Layer 2 of a small transformer language model trained on English Wikipedia (11 layers, counted from 0, width 96).
A neuron adds its activation times its output weights to the MLP's output. To switch it off is to set its activation to zero at one token and run the rest of the model.

Output weights of the MLP neurons that the questions are about. A number n stands for n times 0.0028.
n8: 26 18 -6 5 18 -23 -7 39 9 18 32 -5 47 -39 -26 29 6 6 20 -56 25 -47 6 -24 28 -40 -19 -31 -1 19 -2 11 -10 -47 -1 -14 -52 30 15 -10 -62 6 48 -30 -25 -26 -20 11 32 53 47 6 52 20 -27 37 36 5 8 -12 3 -10 -17 18 -9 14 6 -10 27 -14 -11 10 -48 15 -27 -23 -50 -15 28 56 11 -10 7 -24 41 15 22 21 -11 -14 -6 26 8 12 38 30
n13: -5 33 -13 -5 -16 -6 29 9 17 -5 7 52 37 -13 1 13 7 41 -13 -45 31 1 43 -3 91 -12 -10 3 34 -11 57 -30 -57 -22 13 20 -9 23 -5 -26 -18 35 -17 21 -14 -15 39 -47 28 -48 16 17 5 -28 -26 -17 13 2 39 32 30 2 33 42 -30 -5 24 29 46 7 -57 -38 5 53 43 7 2 9 -19 -3 -18 18 71 -2 1 24 -4 -20 8 -4 3 -4 0 -13 -18 5
n44: -51 -12 17 33 16 -27 13 -24 1 29 -48 -40 -52 11 4 -22 39 4 23 -15 3 -12 -10 -47 15 21 40 24 -22 -26 -17 -7 47 -25 34 -56 -17 -41 -39 -17 25 18 -10 -34 -25 46 6 6 29 4 29 10 0 17 -11 -3 9 -36 -1 21 -5 15 20 -18 -61 24 8 -70 -19 16 5 6 -3 5 -9 -24 55 -13 -27 -9 5 -6 -30 -18 -20 53 -28 28 -20 37 2 -6 6 -26 34 -16
n53: 38 23 -20 41 -20 60 -27 20 23 0 6 19 7 -41 30 -30 8 -28 -47 14 -63 9 -35 8 13 -12 21 -12 7 -16 -35 29 45 7 -8 44 -23 -14 21 -2 -16 -43 0 14 1 13 -23 -57 36 42 12 -22 -20 42 26 41 18 -18 -25 -20 27 52 -2 25 25 2 26 -8 20 5 -7 34 -16 17 9 -13 -65 -19 -7 -6 -17 -31 -62 13 -51 -18 -3 -3 13 38 29 21 4 -19 24 -27
n66: 11 -57 14 5 -6 28 -46 -39 16 17 -29 78 -17 -60 -3 -16 -1 47 23 -12 -24 23 -21 54 37 -33 -12 27 0 -18 -38 -23 33 0 -17 7 -62 13 34 -9 45 -25 5 7 -21 -9 -2 -24 58 23 -36 5 -25 30 9 57 -22 -1 -20 -19 4 -31 28 8 41 13 7 -5 -22 -16 -35 12 -5 37 -17 14 -14 -11 30 7 -18 -11 18 34 -50 11 64 -41 -2 -7 37 22 -13 -5 9 -2
n116: 19 -30 -26 -45 -6 -53 6 4 56 -52 4 -8 9 18 -19 -19 -42 1 31 -4 18 7 7 41 -7 -33 -44 22 -38 4 -37 6 -31 36 -4 -41 53 33 1 17 -25 -16 30 48 20 16 25 -1 -47 -12 19 -12 -31 22 -31 14 -9 20 6 14 -26 -7 7 -16 8 5 51 -51 41 -39 7 4 -37 -25 19 32 -4 28 -29 -7 54 48 -10 38 26 70 44 -41 -16 1 -15 11 -39 9 -59 29
n118: -52 -6 12 -3 -60 42 -16 -31 -28 19 -6 -39 -10 7 -58 -7 -10 71 -23 25 -26 42 -14 -10 29 23 -35 15 -52 18 30 3 13 -26 -27 9 55 43 -30 0 -18 -53 16 3 16 34 23 22 -18 -49 18 8 15 15 34 -28 3 -7 -2 28 -12 -3 21 -11 21 -16 -39 13 14 -28 32 4 16 6 -7 17 -21 -14 -18 -30 23 -11 55 -35 -49 -28 16 -26 -12 -1 -8 3 -7 11 -4 7
n125: 60 58 12 -6 43 7 9 -37 -4 -14 -53 23 9 0 -17 -5 15 2 -27 10 43 34 -10 -23 -14 -1 49 35 -24 -20 -11 44 20 -7 32 -15 -12 -26 47 16 -16 30 13 34 -52 10 13 -1 16 -13 14 -55 0 -38 7 0 -13 36 24 -38 -41 36 46 25 4 39 -29 6 5 -27 -16 -27 -76 19 19 -10 21 -26 0 28 36 2 -17 3 59 18 14 -20 8 43 8 8 9 -14 0 15
n130: 40 -9 10 10 24 25 -16 13 -56 4 -13 0 -11 -4 11 37 4 36 -25 -13 -11 40 35 -30 31 -20 -29 -51 70 -9 -18 0 16 20 -9 -5 -25 -63 22 -7 16 18 -3 -25 29 14 -22 34 6 -3 -38 -57 37 11 -41 48 33 14 56 -26 43 19 -21 8 -15 51 47 34 -19 21 10 -49 9 -46 24 -35 -20 10 24 -25 45 -31 2 22 7 0 -38 20 16 5 39 -17 3 43 38 -37
n138: 4 -17 35 -18 44 -18 -3 -34 12 -8 23 -42 7 -49 18 46 42 -25 -26 -24 29 24 17 -8 0 7 47 35 5 -28 -14 29 -30 -27 0 -1 -38 -25 10 22 1 59 -32 3 21 -39 18 21 -55 -32 -53 36 52 0 -9 10 -49 18 6 -38 -34 -9 -15 -25 -33 8 -95 37 58 -41 37 2 3 39 5 -15 43 15 33 -2 11 -12 -33 65 17 -15 1 -20 22 26 5 -21 27 -29 39 9
n141: -39 15 -17 42 -13 11 -9 -7 14 -63 -43 -31 17 -30 5 47 14 -6 -30 3 1 40 -8 37 49 8 27 -8 26 -27 -13 30 -5 -10 40 -45 -26 -78 -23 29 21 21 20 15 14 -21 12 -13 -12 -4 2 -30 10 4 -16 -5 41 37 -12 -51 61 1 5 54 69 15 11 9 45 3 -40 37 -43 -17 21 -53 25 -38 -26 7 -19 -14 -14 0 -35 -23 0 -36 -9 34 23 -2 41 27 -30 47
n152: 5 41 -52 5 -5 -9 -7 0 2 79 15 -33 -59 -2 -21 -15 4 -19 11 43 9 26 10 33 15 78 -15 -16 6 -10 -9 1 -38 14 13 49 19 13 20 7 -28 -19 27 13 32 -39 5 15 -45 -2 17 2 -34 41 30 -17 12 -16 -2 -55 26 9 5 -16 -2 22 -19 -7 0 35 21 9 -17 -27 0 -51 -29 4 41 22 -17 6 -60 -27 -6 41 -29 -1 38 -11 9 -4 57 14 40 8
n154: -9 17 17 48 -21 45 39 32 -29 46 8 14 38 22 -44 0 0 -6 -18 -32 -29 25 3 -50 -9 19 -29 -69 45 27 -8 -13 29 -81 22 -13 -31 -26 29 -11 22 58 -25 -9 24 -48 -43 41 4 -12 15 -52 3 -2 -22 27 -42 34 37 -29 2 22 23 13 4 36 -4 46 13 -33 7 3 24 21 12 -16 -10 58 16 -29 13 -12 -6 -36 -28 19 14 -17 46 2 16 15 19 -7 -16 34
n167: -7 -8 -3 -9 -35 -8 -39 -48 2 32 19 -17 -7 6 -17 23 9 51 38 4 28 -4 14 16 -8 15 55 35 10 3 -14 0 -28 -14 29 40 -9 -30 -14 -17 -1 30 -15 21 -31 4 -24 28 9 -6 -14 -32 18 21 11 0 -25 73 41 -10 -2 -9 -13 -5 35 1 -24 11 -12 38 31 -58 -20 60 17 26 -9 -29 -11 -24 -12 51 4 -16 -34 7 28 -18 40 -57 23 17 62 6 -47 -14
n186: -6 18 4 27 -9 -27 -14 43 2 26 80 -14 -24 19 -24 -12 -14 5 47 18 22 -22 -58 3 84 -7 -57 -24 -7 -26 34 27 -1 -32 -2 19 -32 6 51 -50 29 -4 20 26 -15 -3 38 38 15 -27 -31 -18 -38 -3 46 -29 -10 8 11 -23 -49 9 -24 -2 -33 1 -20 -22 -18 -6 21 7 11 11 -20 -15 -36 -9 19 3 -50 -71 -16 10 15 66 12 -27 -2 10 -47 20 5 -32 0 8
n187: -29 -3 -5 -23 -5 1 -35 36 25 -4 36 -25 -35 19 -26 26 -1 25 -1 12 6 4 16 -7 30 -2 20 -30 25 2 -52 -48 22 16 -17 28 -25 17 -25 -56 -64 -23 60 33 11 -35 5 13 -30 -8 -49 21 -24 23 -22 0 -35 -52 1 15 34 -4 -20 -58 36 -47 -24 -11 -65 -42 37 4 20 -5 7 8 14 36 -11 -9 -14 66 2 29 21 1 -11 8 48 -28 4 8 -7 13 -32 -20

Each question names a token from some text and the token that comes next. It shows the activations a of the neurons there, in the order above. A number n stands for n times 0.077.

Then comes g, the gradient of the next token's log-probability with respect to the MLP's output, scaled to length 1. A neuron's effect is roughly proportional to its activation times (output weights . g). A number n stands for n times 0.004.

"1", then "7"
a: 4 0 3 1 -14 2 2 0 1 1 1 1 0 0 0 1
g: -8 8 4 -54 0 34 -55 44 5 -12 8 36 -11 12 -28 33 -4 -15 -29 -17 20 -5 9 5 -29 4 -8 8 27 -25 -21 -12 40 23 27 2 7 16 16 -35 -11 -27 17 10 14 -24 -17 -52 41 -43 -30 -34 -11 24 -12 -22 -43 -8 -16 -19 -5 3 -9 25 -5 0 15 28 -3 -18 3 -25 -10 -36 32 10 -30 -16 -39 -13 36 -21 77 -13 -24 4 -13 -15 -21 -26 -7 18 22 -20 73 -34
Which neuron, switched off, raises the next token's probability most? n66

" land", then "ed"
a: 0 0 -2 5 0 0 -3 0 1 8 4 3 -3 0 0 1
g: -16 19 24 -21 -66 1 -9 -5 -18 21 33 22 -14 5 -11 9 10 -6 18 46 58 -61 -24 -21 34 14 31 -5 -29 -25 29 -3 12 8 -3 1 2 -2 -7 -48 12 -4 -30 -15 -14 -14 8 17 4 -10 38 49 1 0 24 -13 -32 -28 13 10 29 -29 -28 -17 31 2 -52 -49 37 13 -1 7 -30 -16 -39 5 -16 26 -45 42 0 -11 -41 -28 -15 -18 -30 17 29 -19 -19 28 -25 25 -27 -20
Which neuron, switched off, raises the next token's probability most? n138

"MS", then "-"
a: 36 0 0 0 0 5 5 -1 -1 0 11 0 1 1 7 -1
g: -15 6 0 -12 1 -21 -6 -11 8 -1 39 -49 -43 18 -1 -45 16 44 24 20 2 -46 -50 22 -8 36 17 18 -41 -5 63 -33 20 20 50 -33 -11 14 1 -3 -35 -16 -6 -12 2 -5 8 -2 24 -5 52 7 17 -10 46 -42 -7 -47 16 4 3 -5 4 6 10 49 4 -29 33 32 14 -25 -17 16 12 -27 -20 7 -13 -32 -19 18 22 -31 48 25 -8 -3 3 -14 -29 10 31 21 6 49
Which two neurons, each switched off alone, lower its probability most, in order? n8, n186

" can", then " out"
a: 1 5 -1 -2 2 0 -3 1 -19 0 0 1 -4 3 1 0
g: 5 -36 1 13 27 7 22 -68 4 32 26 19 1 -34 26 45 -30 43 12 -9 -12 -20 -23 -20 26 -19 -11 31 -1 0 23 26 -5 -8 28 25 26 12 -33 -21 3 -4 45 -3 1 6 33 17 -17 -7 12 12 37 -3 -23 -12 -23 32 -26 53 -8 -24 2 -20 -12 -19 -27 -22 14 -21 -62 11 -61 1 16 -20 13 -50 18 17 14 23 5 -42 -8 -24 47 34 2 -12 43 28 9 -2 40 16
Which neuron, switched off, raises the next token's probability most? n118

"s", then " of"
a: -18 12 0 5 1 12 2 14 3 19 -1 -1 -2 0 22 7
g: 3 -34 -26 -8 23 20 -54 -11 -26 52 19 -12 12 5 19 -5 -26 16 72 26 -7 10 -6 -8 7 -2 24 10 13 2 -17 29 18 -3 61 -4 -4 26 51 -11 -1 67 57 49 0 -4 -7 -1 19 14 4 11 -12 26 -14 -29 -1 -18 18 -34 -4 6 -30 12 -12 16 12 -32 -3 -15 0 16 -11 15 -22 13 17 24 11 -18 34 15 5 15 -21 8 -72 -45 -24 3 6 -22 -19 56 -16 41
Switching off which neuron hurts the next token most? n186

"ster", then "y"
a: 3 0 1 -3 0 0 0 4 1 5 17 10 2 -1 14 27
g: -7 27 21 -10 -42 13 0 12 7 -30 34 -27 7 -8 -34 -8 -6 -24 -37 25 1 19 8 32 17 15 56 -34 -32 3 -16 -36 -29 66 -18 -13 -6 0 2 -43 30 1 -43 -33 3 0 33 -7 4 38 -33 -4 9 2 25 71 60 4 12 26 16 14 -17 -25 -2 -17 -40 -24 -24 -9 12 -4 -11 -11 16 5 22 13 -36 19 -42 -8 26 16 4 -9 10 -36 5 17 -34 36 -12 -45 -6 -37
Switching off which neuron hurts the next token most? n187

" to", then " the"
a: -3 0 1 -3 1 -4 0 0 0 1 0 3 -1 -12 13 0
g: -2 -31 17 7 24 -8 14 -35 -42 8 -26 -13 -11 -11 51 42 -30 11 30 -15 -20 12 14 14 20 14 13 -24 26 6 16 -12 -9 -42 11 2 -4 -22 50 1 1 7 26 5 5 -9 3 -30 13 -6 26 7 1 0 -34 11 60 33 -40 24 26 -17 -11 6 -19 7 -3 -23 43 -21 -47 40 8 -10 -18 -33 -4 -15 54 -24 -31 31 26 -36 -43 35 -24 22 -40 -10 37 25 -16 -9 -6 71
Switching off which neuron hurts the next token most? n167

"Prior", then " Reg"
a: 0 2 7 -1 0 16 1 1 -2 0 5 0 0 1 -2 0
g: 16 21 -39 34 32 -32 12 -60 -45 -18 -46 -19 -13 -44 -22 21 18 0 4 -26 -16 -24 -28 0 -8 5 -25 53 5 15 28 0 40 -9 30 27 -42 25 27 49 17 -2 18 -4 3 9 -5 24 -1 49 22 -30 34 -6 -6 -24 -15 6 22 -1 7 2 0 46 -34 31 1 -17 45 -25 19 -12 23 16 1 -35 -40 -55 0 -45 9 32 -4 2 4 6 -28 -10 -11 20 19 -46 -16 12 -12 4
Which neuron, switched off, raises the next token's probability most? n116

" (", then "s"
a: 3 2 0 2 -1 0 0 0 -1 4 11 -1 -2 0 -1 -2
g: 45 2 -54 -14 1 0 23 36 17 70 -6 -31 32 -1 5 -36 33 17 28 -50 -9 2 -26 1 -14 5 27 -15 4 -28 31 -1 1 3 28 -27 24 -10 -14 -8 36 0 -10 0 -3 34 -38 -5 -32 -7 3 -28 20 16 -18 -23 4 -36 11 -10 -9 14 -29 20 22 15 -31 -14 21 -21 -25 31 -11 -2 -48 -10 -5 16 8 45 10 36 -25 -47 5 -7 -6 25 -30 14 40 24 23 -11 47 74
Switching off which neuron hurts the next token most? n141

" land", then " to"
a: -1 0 -2 -7 0 0 -2 0 1 13 0 0 -7 0 -1 1
g: 31 -12 9 -13 42 2 32 14 34 -19 30 36 27 -15 -1 18 -44 -10 -57 3 30 48 21 11 7 -25 -26 30 -3 -11 -17 6 -34 -25 -20 -2 17 -15 27 23 5 7 7 62 10 -6 -38 7 -14 -40 -15 -24 20 62 -4 0 -6 41 -5 -36 0 -29 26 25 21 25 7 15 -15 6 20 23 17 2 27 -36 -24 0 -24 -15 33 39 9 8 1 -2 28 6 -23 -26 -46 -42 13 -51 22 42
Which two neurons, each switched off alone, lower its probability most, in order? n138, n44

"fa", then "ctor"
a: 0 4 -8 4 -13 -1 1 0 1 1 0 3 0 0 0 -1
g: -5 -21 26 -16 10 77 36 -12 1 38 7 3 8 -4 -21 35 -41 -25 32 49 54 -32 -55 -6 53 -21 -10 -13 -1 2 67 15 -3 -4 8 -19 -34 -1 3 -35 20 16 -17 -4 15 -35 -41 -9 -33 -18 -17 -4 -6 -3 6 -8 17 16 -21 -23 -5 -24 34 -23 21 -28 -21 5 -4 -18 -29 4 -4 -7 44 -17 -1 6 47 -5 41 46 -7 25 -19 -34 2 17 -37 9 -27 -23 12 9 -8 -15
Switching off which neuron hurts the next token most? n44

" |", then "\n"
a: -1 0 1 1 0 0 1 0 2 -1 -1 0 7 6 5 0
g: -41 -5 -7 12 2 -8 -18 20 -14 17 27 -6 13 60 -2 1 31 -47 -36 -22 33 10 11 -15 -6 39 -13 -60 3 22 -21 29 30 -24 -39 52 37 14 10 -10 14 -13 -27 -23 48 -11 -2 42 -7 -13 28 -30 -34 -4 57 2 -11 26 1 10 -34 11 24 -51 -7 20 12 -9 -23 -6 51 6 -34 -32 -12 -30 -11 18 8 -55 34 2 -15 -17 -9 -1 -25 -31 -17 7 -23 5 5 -26 -28 6
Which two neurons, each switched off alone, lower its probability most, in order? n154, n186

"0", then "2"
a: 0 0 2 1 0 0 0 1 2 -1 14 -3 -1 14 -1 1
g: -10 -7 -6 -8 20 12 6 12 27 -48 9 -23 17 -28 -7 26 -31 -12 -2 -13 -21 -35 -12 -3 -13 19 21 9 12 -2 -6 -23 17 15 -25 -66 -47 14 -8 31 48 -16 27 -38 -11 2 22 -41 -2 -33 -54 -40 -14 21 56 -7 -15 13 33 -3 13 -3 -18 10 -2 -31 -21 -22 6 10 -38 8 8 -37 -52 -1 19 -25 -27 -26 -27 -52 -41 38 27 -13 -8 -21 -3 -22 -28 8 39 -6 52 -8
Which neuron, switched off, raises the next token's probability most? n167

" Category", then " B"
a: 7 0 33 0 -9 -4 0 0 2 0 1 30 -2 1 0 2
g: 1 24 -46 -26 -17 22 5 -28 14 -35 27 -11 -13 17 62 -53 4 10 46 27 22 2 23 -4 -29 -23 18 -10 2 8 53 54 -21 -17 22 30 -21 -7 -37 -13 24 8 -25 -13 -10 -24 -4 43 -23 62 3 5 0 -15 -19 -13 25 -22 14 11 13 10 17 -30 -46 -42 -3 1 6 -13 -32 -12 13 23 -7 -20 22 -24 -11 -18 9 35 24 8 -28 38 -36 22 -25 1 3 11 2 49 11 56
Switching off which neuron hurts the next token most? n44

" pro", then "te"
a: 1 1 -1 -2 1 1 1 2 -8 -4 0 0 -3 2 -2 3
g: 13 -21 -36 6 -7 -8 28 37 -21 2 -5 14 7 -27 14 -4 9 2 7 5 18 21 -8 -3 2 48 -54 -28 -16 -28 -23 10 22 12 6 91 17 -7 -13 -25 -10 -10 -5 -1 -38 12 6 32 -8 -45 6 -35 36 -2 20 16 -10 23 7 78 -1 -24 -9 -22 -7 -33 -3 34 45 22 -13 -39 19 -15 -6 -9 7 25 -7 64 13 1 -4 11 -30 3 -45 -15 -6 21 28 -27 -52 -10 -31 24
Which neuron, switched off, raises the next token's probability most? n130

"3", then ";"
a: -4 6 -1 4 1 1 0 0 0 2 0 0 -4 2 1 0
g: -5 -6 0 -43 -5 -45 -42 -12 26 -15 -1 -1 -1 22 -26 8 -5 -34 23 -16 9 -9 15 29 -15 13 4 6 -36 20 9 -49 -7 13 13 -20 35 -26 -19 -41 38 -28 -38 -8 -27 31 18 -8 27 39 31 -11 -24 23 -9 -2 35 11 -23 -16 -20 16 30 -7 -28 2 -28 -26 1 -35 -12 -40 -17 3 78 -34 49 -1 0 -8 -41 30 35 44 -21 -13 -49 40 27 17 -19 26 -5 -16 -2 12
Which two neurons, each switched off alone, lower its probability most, in order? n154, n8

",", then " Hall"
a: 4 -9 0 3 0 0 0 1 -1 0 -1 0 4 0 -1 0
g: 13 -21 4 -11 15 8 24 -33 -18 -6 44 15 -8 -29 20 3 -8 -30 20 -49 16 -24 2 3 -30 -11 2 -8 -31 -4 29 18 -43 28 -7 -47 -4 30 -6 25 30 9 -8 -42 -49 -25 35 41 -56 10 20 31 -31 45 -17 -1 7 1 46 19 -18 28 -7 7 10 -5 -28 47 14 5 19 -13 -62 29 13 -10 1 -27 -39 -45 47 -17 -2 -8 -27 12 9 18 8 11 -49 -9 -3 34 5 16
Which neuron, switched off, raises the next token's probability most? n53

"7", then "8"
a: 9 0 -1 4 -1 1 1 0 -1 14 0 0 -1 5 1 13
g: -12 -32 -31 0 -8 -1 5 59 -1 20 0 36 -34 1 -3 10 22 1 -36 -2 7 8 -4 -18 -34 24 -11 2 -6 -36 21 -5 57 -21 12 42 -60 47 -13 -14 5 -34 7 22 -13 9 32 6 8 47 19 -21 10 80 0 7 -10 -19 -3 52 -18 -18 32 13 4 38 18 17 43 -24 -17 2 -44 -1 17 -17 -7 -4 -22 40 2 -53 10 -7 -7 -34 12 1 2 26 25 22 -15 8 42 -28
Which neuron, switched off, raises the next token's probability most? n138